Layer 5 of a small transformer language model trained on English Wikipedia (8 layers, counted from 0, width 128).
A neuron's activation on a vector x is SiLU(gate . x) times (in . x), where the dot is the dot product.

Input weights of the MLP neurons that the questions are about. A number n stands for (n - 128) times 0.0043.
n18 gate: 99, 69, 157, 107, 124, 145, 158, 135, 149, 127, 99, 106, 93, 149, 144, 113, 163, 133, 143, 104, 196, 96, 162, 120, 175, 97, 167, 139, 66, 121, 105, 135, 138, 164, 137, 127, 102, 152, 129, 139, 132, 102, 142, 151, 147, 117, 115, 152, 165, 127, 140, 97, 104, 97, 135, 150, 85, 113, 82, 139, 62, 140, 120, 138, 161, 139, 172, 106, 107, 136, 108, 87, 175, 121, 134, 159, 190, 107, 114, 148, 143, 147, 130, 89, 119, 106, 89, 116, 138, 81, 137, 121, 165, 98, 99, 117, 178, 144, 112, 149, 152, 134, 146, 182, 135, 117, 143, 126, 148, 127, 163, 107, 117, 117, 129, 160, 108, 170, 99, 139, 160, 182, 110, 125, 136, 104, 176, 83
n66 gate: 121, 140, 115, 96, 171, 133, 114, 159, 113, 137, 117, 80, 154, 153, 89, 110, 118, 136, 92, 144, 145, 127, 141, 126, 198, 100, 102, 83, 97, 134, 99, 148, 132, 142, 69, 135, 181, 154, 111, 130, 153, 133, 109, 140, 132, 124, 103, 106, 86, 115, 147, 112, 105, 132, 136, 138, 107, 104, 111, 179, 131, 92, 154, 152, 109, 130, 116, 144, 112, 153, 120, 86, 93, 137, 146, 131, 126, 139, 76, 155, 104, 142, 142, 131, 147, 145, 151, 112, 117, 90, 171, 90, 129, 105, 127, 68, 130, 75, 138, 143, 150, 120, 131, 127, 141, 119, 129, 115, 88, 110, 140, 133, 179, 124, 169, 174, 115, 151, 81, 109, 129, 163, 108, 145, 122, 148, 106, 112
n77 gate: 164, 147, 118, 107, 148, 96, 86, 133, 115, 109, 109, 108, 145, 117, 117, 6, 184, 153, 155, 103, 132, 140, 155, 156, 131, 119, 119, 175, 98, 127, 117, 90, 124, 152, 164, 124, 149, 125, 58, 118, 120, 116, 160, 114, 111, 186, 137, 147, 121, 156, 133, 97, 105, 86, 124, 181, 137, 157, 127, 90, 81, 89, 100, 141, 161, 158, 183, 131, 89, 145, 124, 130, 143, 103, 125, 95, 147, 163, 89, 128, 153, 152, 103, 86, 143, 114, 156, 148, 86, 106, 145, 140, 150, 102, 190, 170, 160, 102, 99, 95, 128, 113, 160, 131, 134, 111, 126, 130, 117, 158, 129, 102, 169, 129, 166, 102, 177, 159, 109, 87, 92, 121, 151, 151, 140, 116, 170, 149
n89 gate: 133, 113, 119, 174, 134, 146, 118, 170, 145, 111, 178, 126, 164, 124, 109, 149, 150, 144, 88, 132, 145, 153, 106, 108, 107, 128, 92, 149, 120, 159, 115, 117, 113, 101, 119, 165, 137, 211, 139, 146, 120, 148, 107, 67, 133, 108, 146, 119, 120, 179, 211, 144, 113, 147, 118, 125, 138, 96, 146, 102, 91, 129, 146, 133, 132, 136, 104, 146, 141, 108, 96, 111, 93, 126, 138, 136, 119, 161, 93, 130, 154, 132, 115, 144, 133, 121, 122, 124, 123, 140, 156, 170, 105, 76, 105, 115, 122, 81, 94, 111, 140, 72, 110, 132, 162, 94, 113, 160, 93, 133, 146, 102, 130, 147, 193, 97, 131, 127, 151, 85, 168, 95, 158, 145, 145, 97, 181, 156
n94 gate: 130, 147, 146, 108, 140, 136, 125, 101, 150, 148, 124, 80, 124, 151, 159, 126, 71, 154, 150, 143, 150, 105, 123, 132, 118, 133, 99, 146, 135, 98, 141, 136, 79, 134, 126, 125, 107, 119, 68, 185, 94, 160, 126, 127, 102, 105, 112, 112, 88, 209, 119, 100, 147, 100, 193, 177, 126, 144, 142, 101, 74, 107, 131, 129, 107, 131, 109, 101, 114, 151, 62, 132, 90, 167, 84, 114, 177, 96, 120, 102, 144, 182, 161, 48, 144, 135, 132, 161, 123, 140, 42, 103, 99, 102, 135, 114, 141, 125, 187, 109, 137, 138, 156, 162, 153, 151, 174, 141, 119, 113, 134, 156, 143, 139, 97, 151, 147, 177, 128, 143, 131, 146, 172, 153, 160, 123, 118, 155
n121 gate: 120, 102, 124, 125, 150, 164, 132, 150, 133, 115, 121, 117, 98, 134, 138, 144, 131, 181, 126, 126, 152, 125, 116, 109, 105, 125, 130, 149, 101, 151, 88, 116, 111, 118, 138, 122, 124, 158, 123, 161, 155, 93, 155, 49, 168, 113, 136, 116, 114, 148, 159, 167, 107, 140, 104, 170, 116, 107, 147, 119, 134, 94, 116, 106, 136, 167, 146, 128, 118, 123, 145, 160, 93, 174, 145, 135, 157, 106, 99, 108, 135, 111, 169, 133, 155, 136, 161, 86, 136, 118, 145, 139, 150, 167, 119, 134, 165, 162, 101, 182, 91, 170, 162, 144, 136, 131, 96, 123, 147, 48, 134, 190, 104, 132, 120, 105, 79, 70, 107, 129, 122, 153, 144, 94, 130, 114, 159, 119
n150 gate: 140, 123, 122, 116, 74, 136, 152, 124, 63, 147, 152, 139, 142, 93, 86, 130, 144, 134, 114, 72, 145, 149, 95, 183, 164, 92, 158, 181, 105, 81, 100, 132, 149, 135, 71, 150, 118, 117, 132, 114, 127, 152, 175, 128, 141, 136, 119, 76, 89, 107, 50, 135, 112, 117, 105, 146, 98, 201, 120, 70, 102, 75, 148, 155, 112, 137, 127, 97, 127, 163, 163, 134, 86, 185, 114, 149, 64, 169, 108, 218, 147, 160, 144, 123, 95, 121, 127, 142, 145, 110, 155, 50, 79, 90, 140, 171, 157, 74, 110, 141, 166, 129, 150, 87, 114, 114, 81, 155, 133, 135, 97, 155, 105, 89, 125, 133, 158, 160, 127, 82, 145, 87, 191, 143, 126, 180, 147, 161
n234 gate: 143, 111, 108, 176, 98, 135, 129, 144, 100, 119, 151, 58, 94, 114, 153, 89, 151, 159, 104, 129, 100, 178, 184, 97, 123, 92, 169, 138, 118, 111, 132, 94, 186, 171, 173, 147, 167, 139, 134, 94, 127, 86, 130, 148, 128, 202, 117, 98, 77, 169, 118, 160, 111, 92, 114, 167, 179, 97, 93, 120, 99, 121, 196, 110, 134, 140, 116, 116, 62, 146, 155, 105, 135, 82, 97, 133, 123, 103, 186, 158, 33, 130, 134, 141, 117, 129, 155, 110, 132, 126, 85, 110, 116, 153, 177, 101, 95, 117, 120, 124, 142, 158, 144, 92, 133, 155, 158, 157, 163, 104, 127, 116, 113, 94, 172, 170, 114, 122, 68, 84, 139, 143, 186, 129, 96, 124, 139, 112
n294 gate: 101, 175, 132, 166, 116, 147, 154, 129, 130, 178, 136, 154, 144, 102, 151, 148, 174, 161, 140, 179, 82, 136, 139, 117, 159, 66, 155, 197, 118, 158, 83, 117, 133, 122, 114, 130, 145, 122, 169, 111, 76, 126, 143, 83, 101, 119, 60, 150, 116, 135, 96, 158, 127, 149, 134, 126, 165, 150, 125, 120, 158, 186, 155, 154, 164, 122, 150, 147, 128, 189, 95, 68, 135, 134, 143, 128, 175, 173, 84, 182, 137, 122, 148, 133, 132, 105, 131, 143, 152, 174, 102, 184, 144, 77, 91, 151, 111, 166, 111, 164, 126, 94, 137, 131, 137, 176, 99, 106, 130, 153, 85, 104, 144, 107, 101, 108, 193, 114, 157, 82, 106, 148, 156, 125, 108, 129, 125, 69
n18 in: 129, 142, 127, 107, 125, 126, 144, 167, 131, 117, 103, 113, 121, 130, 140, 140, 138, 136, 149, 130, 81, 100, 140, 163, 154, 106, 112, 118, 118, 82, 127, 97, 96, 119, 124, 127, 128, 131, 157, 100, 103, 95, 105, 136, 118, 143, 88, 121, 135, 115, 100, 103, 192, 167, 169, 111, 97, 115, 132, 136, 112, 153, 141, 150, 115, 144, 123, 124, 155, 144, 126, 65, 160, 143, 90, 123, 173, 142, 101, 130, 142, 92, 111, 125, 129, 125, 98, 153, 156, 105, 161, 110, 149, 131, 118, 126, 149, 74, 124, 111, 62, 141, 98, 82, 126, 91, 96, 122, 136, 185, 142, 109, 142, 102, 164, 104, 180, 132, 123, 120, 146, 159, 159, 131, 146, 92, 148, 138
n66 in: 135, 89, 154, 153, 135, 129, 115, 131, 140, 104, 103, 140, 105, 116, 114, 147, 114, 64, 76, 141, 115, 122, 121, 138, 157, 179, 107, 112, 144, 169, 104, 131, 137, 148, 114, 130, 135, 92, 138, 148, 138, 137, 110, 95, 158, 123, 121, 128, 137, 139, 133, 121, 88, 130, 166, 120, 139, 150, 151, 117, 164, 102, 115, 148, 106, 139, 158, 150, 130, 118, 123, 142, 95, 177, 135, 126, 96, 114, 103, 139, 123, 143, 142, 144, 85, 110, 139, 133, 111, 112, 132, 129, 118, 205, 125, 119, 118, 140, 132, 88, 152, 125, 113, 147, 172, 151, 136, 94, 117, 148, 113, 107, 140, 98, 127, 154, 144, 119, 117, 143, 139, 122, 109, 134, 132, 125, 97, 118
n77 in: 102, 113, 91, 140, 70, 128, 133, 115, 145, 135, 109, 131, 159, 125, 101, 163, 140, 111, 121, 116, 175, 99, 104, 136, 114, 143, 132, 152, 114, 189, 118, 132, 119, 90, 166, 115, 112, 129, 150, 119, 90, 119, 132, 120, 108, 132, 155, 132, 167, 126, 139, 101, 113, 121, 116, 154, 115, 143, 127, 171, 163, 100, 119, 156, 175, 124, 147, 127, 147, 123, 105, 186, 118, 147, 89, 133, 78, 139, 123, 119, 130, 140, 84, 145, 91, 118, 156, 91, 136, 143, 133, 87, 100, 146, 117, 113, 141, 103, 154, 127, 144, 120, 140, 93, 110, 148, 150, 156, 79, 152, 119, 108, 145, 142, 192, 133, 127, 158, 98, 123, 181, 91, 123, 171, 177, 131, 118, 117
n89 in: 159, 138, 134, 129, 135, 130, 193, 158, 131, 128, 122, 133, 126, 127, 124, 101, 148, 129, 137, 177, 137, 117, 132, 127, 118, 157, 157, 167, 112, 90, 115, 124, 120, 120, 91, 133, 134, 134, 163, 153, 137, 169, 132, 169, 130, 133, 120, 125, 140, 117, 116, 104, 109, 166, 167, 163, 164, 142, 115, 116, 138, 99, 141, 120, 77, 135, 109, 67, 96, 171, 137, 119, 111, 102, 116, 122, 128, 120, 140, 120, 119, 122, 160, 93, 101, 134, 152, 127, 112, 137, 129, 122, 101, 92, 101, 148, 136, 112, 117, 131, 78, 90, 122, 139, 85, 165, 99, 156, 151, 172, 163, 105, 124, 110, 169, 126, 169, 147, 136, 99, 119, 93, 149, 126, 103, 138, 118, 112
n94 in: 160, 140, 170, 118, 122, 96, 99, 106, 135, 110, 142, 119, 115, 146, 159, 146, 120, 112, 155, 157, 155, 148, 106, 125, 129, 125, 116, 128, 141, 125, 140, 125, 92, 158, 169, 142, 125, 147, 119, 153, 126, 128, 103, 111, 113, 121, 138, 145, 150, 129, 99, 128, 139, 120, 139, 144, 123, 118, 169, 94, 84, 184, 162, 107, 129, 118, 87, 137, 148, 122, 167, 149, 138, 73, 125, 86, 127, 152, 108, 126, 105, 123, 133, 116, 129, 108, 114, 174, 143, 107, 111, 113, 142, 150, 117, 160, 160, 127, 158, 129, 139, 78, 130, 127, 156, 162, 141, 131, 97, 148, 85, 99, 105, 145, 140, 73, 140, 156, 152, 127, 139, 144, 131, 129, 136, 158, 112, 107
n121 in: 150, 142, 116, 145, 110, 142, 172, 129, 150, 104, 103, 105, 176, 148, 158, 130, 86, 127, 162, 117, 113, 95, 123, 108, 112, 128, 107, 138, 125, 107, 159, 133, 126, 137, 169, 116, 128, 98, 135, 137, 105, 128, 171, 144, 123, 139, 159, 140, 123, 169, 146, 137, 86, 107, 198, 125, 89, 106, 108, 115, 147, 115, 120, 133, 81, 100, 139, 133, 98, 82, 145, 160, 152, 94, 124, 83, 143, 162, 115, 139, 123, 163, 168, 119, 127, 50, 106, 151, 120, 122, 125, 104, 132, 179, 192, 138, 159, 154, 98, 107, 128, 105, 110, 115, 162, 172, 143, 142, 136, 152, 104, 116, 144, 164, 100, 134, 157, 136, 113, 106, 121, 133, 146, 141, 161, 104, 97, 131
n150 in: 94, 107, 117, 154, 149, 141, 113, 200, 128, 141, 107, 114, 112, 125, 164, 136, 129, 117, 151, 162, 102, 119, 126, 175, 111, 114, 154, 138, 150, 144, 101, 127, 163, 125, 142, 141, 48, 110, 163, 146, 124, 151, 143, 133, 99, 117, 189, 133, 137, 102, 119, 142, 158, 140, 123, 163, 143, 114, 137, 108, 158, 135, 165, 115, 128, 136, 128, 154, 168, 130, 154, 137, 141, 145, 111, 147, 136, 90, 143, 90, 110, 95, 120, 99, 132, 137, 105, 107, 74, 167, 99, 141, 139, 173, 68, 113, 133, 158, 151, 133, 101, 134, 147, 117, 170, 110, 137, 99, 125, 121, 100, 143, 95, 143, 99, 78, 116, 187, 165, 142, 132, 101, 87, 93, 91, 117, 139, 115
n234 in: 115, 87, 89, 127, 110, 119, 149, 136, 144, 126, 139, 150, 157, 152, 78, 78, 126, 138, 107, 160, 133, 87, 134, 128, 115, 146, 95, 136, 113, 169, 130, 120, 160, 169, 181, 160, 154, 137, 95, 188, 110, 141, 150, 97, 126, 173, 134, 185, 160, 112, 197, 145, 151, 158, 115, 156, 135, 158, 140, 140, 155, 159, 140, 138, 130, 90, 166, 118, 123, 141, 147, 138, 92, 101, 88, 152, 116, 136, 140, 116, 114, 167, 130, 155, 140, 110, 95, 107, 98, 136, 105, 122, 101, 114, 146, 154, 150, 128, 151, 148, 89, 169, 142, 88, 120, 109, 178, 156, 146, 122, 143, 126, 114, 145, 126, 142, 122, 82, 118, 171, 176, 133, 153, 102, 107, 102, 121, 140
n294 in: 129, 83, 164, 105, 147, 102, 154, 91, 88, 102, 141, 141, 185, 111, 144, 130, 114, 134, 123, 87, 164, 129, 111, 158, 106, 150, 102, 131, 121, 106, 153, 139, 137, 117, 129, 141, 123, 178, 95, 125, 102, 127, 187, 136, 127, 84, 188, 121, 155, 132, 166, 136, 115, 110, 140, 112, 132, 120, 129, 139, 97, 121, 143, 152, 91, 129, 80, 119, 110, 129, 140, 118, 111, 135, 122, 141, 118, 108, 140, 134, 115, 120, 99, 160, 125, 80, 176, 101, 128, 71, 146, 134, 106, 104, 109, 118, 174, 120, 180, 107, 119, 123, 107, 148, 121, 163, 127, 123, 114, 140, 141, 142, 171, 152, 162, 110, 94, 77, 114, 127, 157, 145, 130, 131, 142, 140, 110, 148

Each question shows a token from some text and the vector x that enters the MLP there. A number n stands for (n - 128) times 0.029.

"s": 158, 157, 143, 135, 127, 155, 132, 56, 150, 114, 72, 155, 147, 141, 149, 129, 113, 59, 152, 106, 123, 127, 115, 155, 165, 116, 152, 137, 184, 87, 127, 119, 111, 119, 169, 84, 108, 127, 161, 135, 102, 105, 102, 93, 121, 156, 136, 104, 128, 106, 191, 120, 157, 143, 120, 157, 114, 108, 135, 105, 128, 149, 103, 125, 147, 121, 128, 121, 99, 109, 128, 170, 126, 172, 109, 122, 103, 149, 111, 171, 118, 128, 156, 149, 105, 87, 118, 107, 134, 128, 116, 164, 115, 90, 116, 133, 138, 125, 130, 136, 73, 139, 81, 144, 115, 161, 95, 129, 129, 96, 98, 127, 119, 158, 118, 80, 135, 98, 154, 141, 96, 138, 152, 118, 134, 107, 86, 96
The neuron with the highest activation: n121

"p": 141, 92, 130, 106, 105, 135, 106, 85, 142, 100, 138, 116, 166, 118, 75, 119, 116, 117, 171, 124, 169, 100, 184, 168, 91, 145, 124, 156, 161, 73, 121, 110, 148, 118, 112, 132, 50, 164, 138, 107, 125, 152, 122, 119, 110, 123, 167, 113, 130, 150, 133, 108, 130, 116, 165, 116, 136, 179, 132, 101, 119, 128, 93, 71, 127, 152, 192, 84, 77, 124, 110, 164, 142, 151, 131, 155, 72, 121, 73, 168, 108, 173, 177, 114, 121, 114, 126, 99, 90, 175, 160, 155, 130, 158, 162, 139, 141, 162, 121, 118, 104, 157, 129, 151, 127, 129, 158, 74, 126, 148, 143, 112, 111, 112, 127, 74, 90, 138, 133, 100, 149, 123, 108, 93, 132, 159, 146, 150
The two highest activations, in order: n150, n77

"ar": 96, 79, 152, 107, 122, 119, 169, 113, 144, 87, 120, 179, 130, 81, 110, 140, 131, 106, 150, 124, 105, 118, 117, 155, 161, 133, 94, 89, 189, 83, 153, 144, 96, 120, 109, 111, 112, 161, 169, 103, 158, 110, 117, 165, 152, 72, 160, 109, 89, 124, 123, 113, 155, 165, 124, 112, 130, 84, 87, 124, 124, 110, 94, 103, 129, 130, 96, 107, 167, 131, 133, 141, 131, 141, 145, 143, 134, 108, 113, 126, 109, 113, 157, 102, 117, 137, 130, 146, 104, 163, 105, 116, 146, 110, 115, 146, 98, 114, 100, 173, 188, 125, 98, 126, 110, 135, 82, 131, 49, 149, 80, 127, 151, 139, 122, 114, 105, 117, 152, 141, 134, 124, 139, 152, 116, 140, 146, 136
The three highest activations, in order: n234, n121, n150

".": 96, 126, 130, 120, 155, 134, 115, 114, 192, 129, 120, 125, 138, 138, 123, 117, 149, 147, 79, 124, 125, 112, 152, 115, 117, 114, 148, 107, 201, 126, 121, 158, 110, 96, 135, 137, 137, 155, 134, 129, 151, 129, 114, 115, 140, 125, 103, 127, 116, 130, 125, 117, 175, 113, 149, 134, 130, 154, 150, 120, 84, 166, 134, 143, 141, 94, 141, 142, 145, 121, 142, 120, 131, 149, 166, 131, 129, 117, 112, 142, 160, 154, 164, 128, 135, 136, 150, 111, 110, 118, 98, 106, 130, 106, 130, 100, 113, 126, 160, 74, 129, 138, 136, 129, 164, 97, 135, 144, 154, 113, 153, 84, 138, 142, 119, 147, 109, 138, 137, 142, 162, 104, 148, 116, 114, 136, 110, 148
The neuron with the highest activation: n121

"house": 152, 136, 147, 98, 102, 156, 140, 143, 175, 94, 152, 163, 154, 136, 154, 151, 108, 96, 154, 138, 144, 108, 106, 152, 90, 114, 90, 138, 172, 130, 104, 201, 144, 146, 149, 130, 146, 143, 149, 126, 145, 145, 131, 152, 130, 145, 145, 161, 99, 145, 150, 98, 137, 113, 100, 82, 121, 168, 125, 131, 144, 128, 137, 134, 108, 147, 126, 135, 127, 108, 129, 140, 146, 92, 201, 97, 108, 105, 114, 100, 133, 136, 93, 93, 129, 163, 158, 160, 97, 123, 226, 141, 117, 114, 118, 120, 169, 98, 98, 140, 136, 125, 135, 156, 100, 107, 132, 153, 175, 133, 151, 131, 110, 156, 100, 113, 85, 159, 167, 134, 121, 159, 122, 140, 142, 130, 119, 150
The most active neuron and its activation: n66, at about 0.11

"lan": 125, 97, 141, 144, 136, 110, 141, 168, 167, 140, 91, 118, 104, 77, 169, 127, 120, 92, 88, 126, 159, 178, 116, 198, 152, 104, 115, 174, 134, 103, 91, 126, 106, 141, 224, 66, 85, 123, 116, 151, 168, 127, 114, 117, 121, 144, 105, 143, 133, 145, 151, 128, 137, 144, 120, 131, 101, 122, 169, 99, 120, 68, 138, 133, 140, 94, 164, 151, 75, 115, 154, 114, 184, 126, 112, 133, 142, 164, 77, 106, 99, 139, 64, 136, 120, 117, 129, 109, 131, 182, 151, 177, 175, 140, 109, 112, 146, 148, 173, 133, 116, 87, 148, 156, 103, 151, 154, 119, 124, 155, 118, 83, 127, 113, 117, 134, 101, 158, 134, 148, 81, 124, 144, 109, 114, 130, 139, 142
The two highest activations, in order: n77, n18

"king": 116, 159, 143, 106, 166, 108, 119, 116, 202, 123, 143, 114, 150, 133, 106, 115, 117, 113, 120, 131, 142, 101, 154, 110, 122, 146, 85, 119, 184, 115, 107, 160, 114, 131, 117, 118, 118, 124, 149, 118, 110, 119, 94, 123, 111, 91, 111, 136, 120, 114, 134, 104, 156, 124, 141, 146, 129, 158, 144, 141, 105, 154, 133, 126, 137, 129, 140, 101, 121, 133, 143, 126, 131, 75, 126, 153, 58, 126, 131, 112, 151, 132, 163, 118, 96, 109, 121, 110, 158, 146, 116, 133, 132, 54, 122, 113, 136, 131, 163, 113, 102, 124, 104, 154, 158, 83, 127, 125, 129, 144, 144, 114, 120, 139, 116, 139, 128, 103, 175, 96, 155, 87, 119, 125, 129, 119, 117, 142
The two highest activations, in order: n89, n94

"br": 123, 97, 162, 90, 124, 113, 149, 107, 154, 111, 115, 113, 133, 158, 147, 136, 138, 94, 144, 135, 108, 123, 154, 174, 135, 140, 142, 140, 164, 101, 142, 114, 111, 131, 175, 143, 71, 157, 107, 124, 170, 98, 107, 126, 108, 140, 146, 130, 136, 122, 119, 162, 152, 84, 79, 102, 131, 163, 125, 153, 186, 93, 143, 126, 137, 155, 144, 110, 118, 145, 168, 173, 132, 86, 124, 89, 172, 124, 88, 127, 98, 162, 112, 126, 156, 146, 196, 145, 132, 134, 177, 125, 126, 130, 129, 77, 163, 147, 176, 97, 169, 157, 158, 139, 63, 146, 115, 121, 121, 95, 163, 154, 149, 155, 137, 105, 114, 101, 79, 125, 98, 98, 139, 114, 81, 134, 98, 129
The three highest activations, in order: n77, n18, n89

" three": 141, 107, 151, 136, 140, 135, 101, 137, 192, 86, 130, 111, 117, 120, 85, 144, 160, 105, 135, 98, 111, 126, 149, 152, 85, 128, 117, 159, 186, 158, 146, 135, 137, 155, 111, 98, 121, 163, 155, 136, 164, 137, 139, 98, 114, 169, 122, 168, 144, 139, 97, 133, 55, 123, 98, 135, 145, 132, 155, 172, 110, 114, 157, 118, 147, 124, 147, 116, 115, 91, 96, 115, 110, 103, 146, 113, 132, 149, 124, 148, 93, 133, 117, 127, 131, 134, 120, 125, 101, 125, 130, 123, 142, 120, 145, 125, 137, 121, 157, 113, 144, 145, 106, 140, 134, 91, 143, 94, 108, 159, 86, 135, 120, 145, 125, 128, 148, 145, 114, 157, 104, 99, 139, 167, 165, 134, 122, 105
The most active neuron and its activation: n77, at about 1.4

"y": 88, 134, 152, 101, 121, 138, 147, 131, 140, 112, 91, 149, 150, 160, 216, 151, 111, 89, 134, 126, 131, 135, 98, 120, 143, 140, 148, 92, 194, 125, 123, 145, 131, 133, 135, 114, 108, 123, 132, 124, 126, 126, 122, 137, 131, 102, 156, 108, 105, 109, 131, 130, 82, 130, 136, 152, 139, 117, 99, 169, 148, 113, 145, 140, 145, 130, 129, 135, 139, 123, 140, 142, 145, 189, 147, 105, 69, 131, 115, 116, 123, 128, 126, 108, 71, 124, 89, 153, 122, 80, 92, 111, 126, 153, 94, 154, 97, 139, 137, 136, 148, 135, 129, 96, 130, 110, 83, 125, 137, 155, 129, 156, 96, 129, 138, 69, 106, 132, 170, 128, 136, 127, 158, 92, 100, 129, 126, 137
The two highest activations, in order: n150, n234

" of": 105, 107, 163, 136, 150, 124, 124, 133, 188, 109, 146, 111, 90, 108, 112, 145, 132, 107, 142, 126, 136, 28, 139, 81, 127, 140, 104, 116, 166, 126, 126, 114, 137, 115, 152, 150, 122, 97, 135, 131, 107, 152, 170, 138, 133, 136, 125, 139, 160, 142, 123, 120, 111, 89, 126, 123, 123, 126, 117, 140, 131, 116, 162, 97, 180, 93, 105, 136, 109, 142, 126, 110, 119, 81, 131, 135, 117, 99, 109, 117, 147, 98, 113, 155, 116, 128, 141, 104, 127, 115, 128, 122, 132, 165, 127, 100, 143, 88, 174, 101, 141, 124, 94, 140, 125, 115, 106, 115, 82, 137, 195, 130, 133, 163, 129, 162, 146, 76, 103, 163, 139, 114, 130, 131, 139, 161, 151, 123
The neuron with the highest activation: n66

"ide": 140, 73, 165, 113, 99, 128, 154, 149, 172, 118, 111, 120, 102, 154, 147, 144, 147, 132, 142, 112, 131, 103, 121, 117, 115, 98, 125, 207, 162, 110, 115, 158, 82, 135, 158, 118, 146, 139, 135, 108, 108, 81, 161, 171, 79, 163, 130, 140, 118, 130, 151, 94, 100, 161, 167, 108, 139, 145, 129, 159, 129, 153, 111, 125, 114, 110, 151, 158, 81, 82, 143, 99, 137, 120, 107, 147, 120, 97, 160, 180, 129, 103, 100, 153, 108, 120, 99, 145, 137, 101, 108, 216, 113, 169, 115, 111, 145, 140, 153, 142, 127, 155, 135, 137, 145, 106, 152, 105, 115, 156, 156, 99, 99, 96, 141, 142, 130, 120, 159, 136, 144, 134, 113, 59, 113, 124, 125, 149
The neuron with the highest activation: n18

"pp": 142, 96, 147, 119, 132, 117, 91, 77, 158, 118, 112, 79, 139, 124, 110, 138, 166, 88, 151, 144, 117, 127, 136, 184, 123, 177, 148, 191, 158, 130, 105, 103, 133, 104, 108, 118, 125, 156, 142, 67, 164, 128, 110, 88, 133, 129, 128, 129, 83, 125, 129, 145, 157, 148, 129, 128, 129, 143, 91, 101, 111, 105, 101, 135, 66, 138, 144, 122, 179, 174, 143, 132, 146, 98, 149, 106, 109, 119, 136, 199, 126, 136, 107, 155, 78, 140, 146, 116, 101, 112, 172, 105, 134, 168, 146, 102, 106, 105, 144, 96, 143, 161, 131, 132, 117, 80, 105, 79, 128, 101, 164, 99, 118, 126, 95, 117, 136, 99, 163, 113, 116, 118, 191, 107, 116, 168, 158, 121
The most active neuron and its activation: n94, at about 0.15

" Bo": 158, 101, 151, 112, 133, 112, 130, 100, 146, 129, 146, 145, 132, 123, 143, 141, 118, 122, 164, 161, 136, 138, 135, 161, 147, 127, 164, 178, 183, 155, 104, 125, 92, 145, 158, 94, 155, 82, 123, 123, 189, 101, 115, 148, 136, 145, 134, 127, 120, 124, 142, 151, 128, 110, 143, 108, 177, 109, 160, 87, 143, 138, 130, 139, 99, 113, 128, 121, 121, 121, 121, 125, 162, 127, 171, 155, 128, 83, 142, 87, 143, 172, 142, 94, 82, 103, 125, 134, 94, 155, 171, 153, 146, 146, 161, 104, 93, 148, 131, 117, 111, 113, 91, 129, 112, 95, 157, 119, 128, 180, 159, 89, 97, 128, 142, 104, 138, 148, 111, 155, 145, 110, 123, 161, 115, 145, 131, 138
The most active neuron and its activation: n294, at about 0.21

" their": 114, 131, 141, 125, 130, 120, 111, 130, 209, 93, 145, 139, 96, 134, 118, 141, 131, 88, 128, 140, 138, 66, 117, 112, 139, 81, 96, 142, 179, 144, 91, 178, 135, 149, 111, 110, 125, 96, 114, 157, 146, 114, 127, 137, 110, 103, 115, 146, 117, 135, 131, 157, 137, 130, 120, 118, 134, 146, 132, 144, 150, 151, 133, 137, 161, 134, 123, 126, 97, 83, 129, 154, 90, 137, 83, 114, 144, 151, 110, 145, 125, 119, 122, 122, 130, 107, 116, 105, 126, 158, 118, 138, 130, 133, 137, 118, 138, 119, 156, 109, 137, 141, 106, 117, 139, 114, 131, 142, 124, 122, 152, 170, 176, 129, 149, 126, 136, 130, 116, 159, 110, 126, 173, 137, 120, 95, 120, 123
The most active neuron and its activation: n66, at about 0.17

" ": 202, 118, 121, 113, 148, 112, 141, 147, 158, 97, 125, 149, 154, 132, 150, 137, 114, 29, 98, 126, 114, 117, 119, 125, 154, 174, 124, 132, 188, 119, 119, 144, 117, 116, 132, 157, 100, 147, 110, 136, 104, 130, 114, 146, 131, 101, 129, 131, 122, 120, 132, 96, 80, 134, 158, 131, 182, 117, 122, 115, 154, 106, 138, 141, 154, 110, 99, 163, 144, 119, 135, 142, 137, 125, 132, 105, 135, 115, 136, 133, 97, 131, 143, 115, 139, 140, 117, 136, 112, 124, 115, 112, 116, 134, 119, 160, 124, 104, 115, 124, 151, 120, 121, 133, 128, 106, 120, 123, 109, 136, 153, 92, 127, 101, 129, 121, 138, 159, 128, 174, 129, 106, 158, 130, 103, 120, 123, 124
The most active neuron and its activation: n89, at about 0.51

" Art": 150, 96, 146, 106, 144, 151, 130, 103, 168, 134, 127, 118, 125, 103, 129, 169, 105, 103, 144, 127, 106, 139, 164, 169, 126, 128, 115, 112, 199, 141, 110, 168, 148, 142, 134, 130, 167, 123, 121, 135, 119, 110, 113, 141, 136, 105, 115, 137, 116, 133, 115, 119, 129, 90, 91, 85, 145, 120, 142, 55, 138, 124, 147, 117, 96, 134, 130, 132, 148, 124, 129, 130, 144, 92, 124, 92, 122, 122, 150, 120, 123, 110, 96, 87, 123, 120, 150, 169, 146, 131, 147, 104, 122, 128, 92, 106, 94, 142, 133, 85, 100, 125, 132, 114, 92, 160, 105, 144, 158, 132, 132, 117, 135, 131, 138, 153, 139, 112, 117, 154, 123, 110, 119, 134, 165, 154, 101, 143
The neuron with the highest activation: n77

" an": 125, 134, 141, 139, 145, 150, 109, 141, 170, 120, 146, 68, 136, 123, 174, 130, 122, 99, 154, 123, 118, 80, 130, 139, 159, 104, 117, 93, 179, 144, 101, 149, 180, 144, 114, 122, 86, 100, 110, 72, 165, 105, 126, 129, 145, 116, 125, 138, 149, 124, 94, 129, 109, 149, 176, 139, 155, 111, 111, 184, 98, 105, 105, 144, 140, 121, 135, 133, 93, 97, 150, 119, 156, 123, 141, 111, 163, 137, 131, 130, 97, 114, 119, 74, 139, 139, 109, 108, 133, 173, 169, 136, 159, 115, 151, 147, 155, 116, 159, 100, 93, 157, 123, 131, 122, 121, 138, 137, 135, 135, 110, 113, 166, 117, 135, 103, 149, 103, 76, 207, 122, 113, 154, 129, 105, 110, 108, 126
The neuron with the highest activation: n18

"sh": 136, 148, 155, 134, 166, 112, 139, 155, 125, 120, 108, 182, 154, 80, 146, 107, 166, 95, 114, 131, 110, 95, 147, 178, 148, 78, 126, 142, 174, 121, 141, 155, 109, 138, 140, 66, 114, 135, 122, 139, 120, 161, 110, 134, 143, 151, 137, 133, 169, 130, 180, 130, 85, 161, 85, 123, 123, 97, 126, 119, 126, 149, 168, 157, 144, 97, 118, 120, 144, 114, 152, 125, 163, 141, 134, 138, 79, 104, 75, 131, 102, 144, 128, 174, 94, 149, 111, 96, 141, 156, 160, 92, 136, 123, 109, 141, 87, 102, 121, 92, 95, 152, 98, 154, 96, 136, 137, 49, 96, 108, 131, 146, 159, 99, 138, 145, 165, 104, 179, 132, 127, 123, 125, 123, 134, 119, 123, 143
The most active neuron and its activation: n121, at about 0.27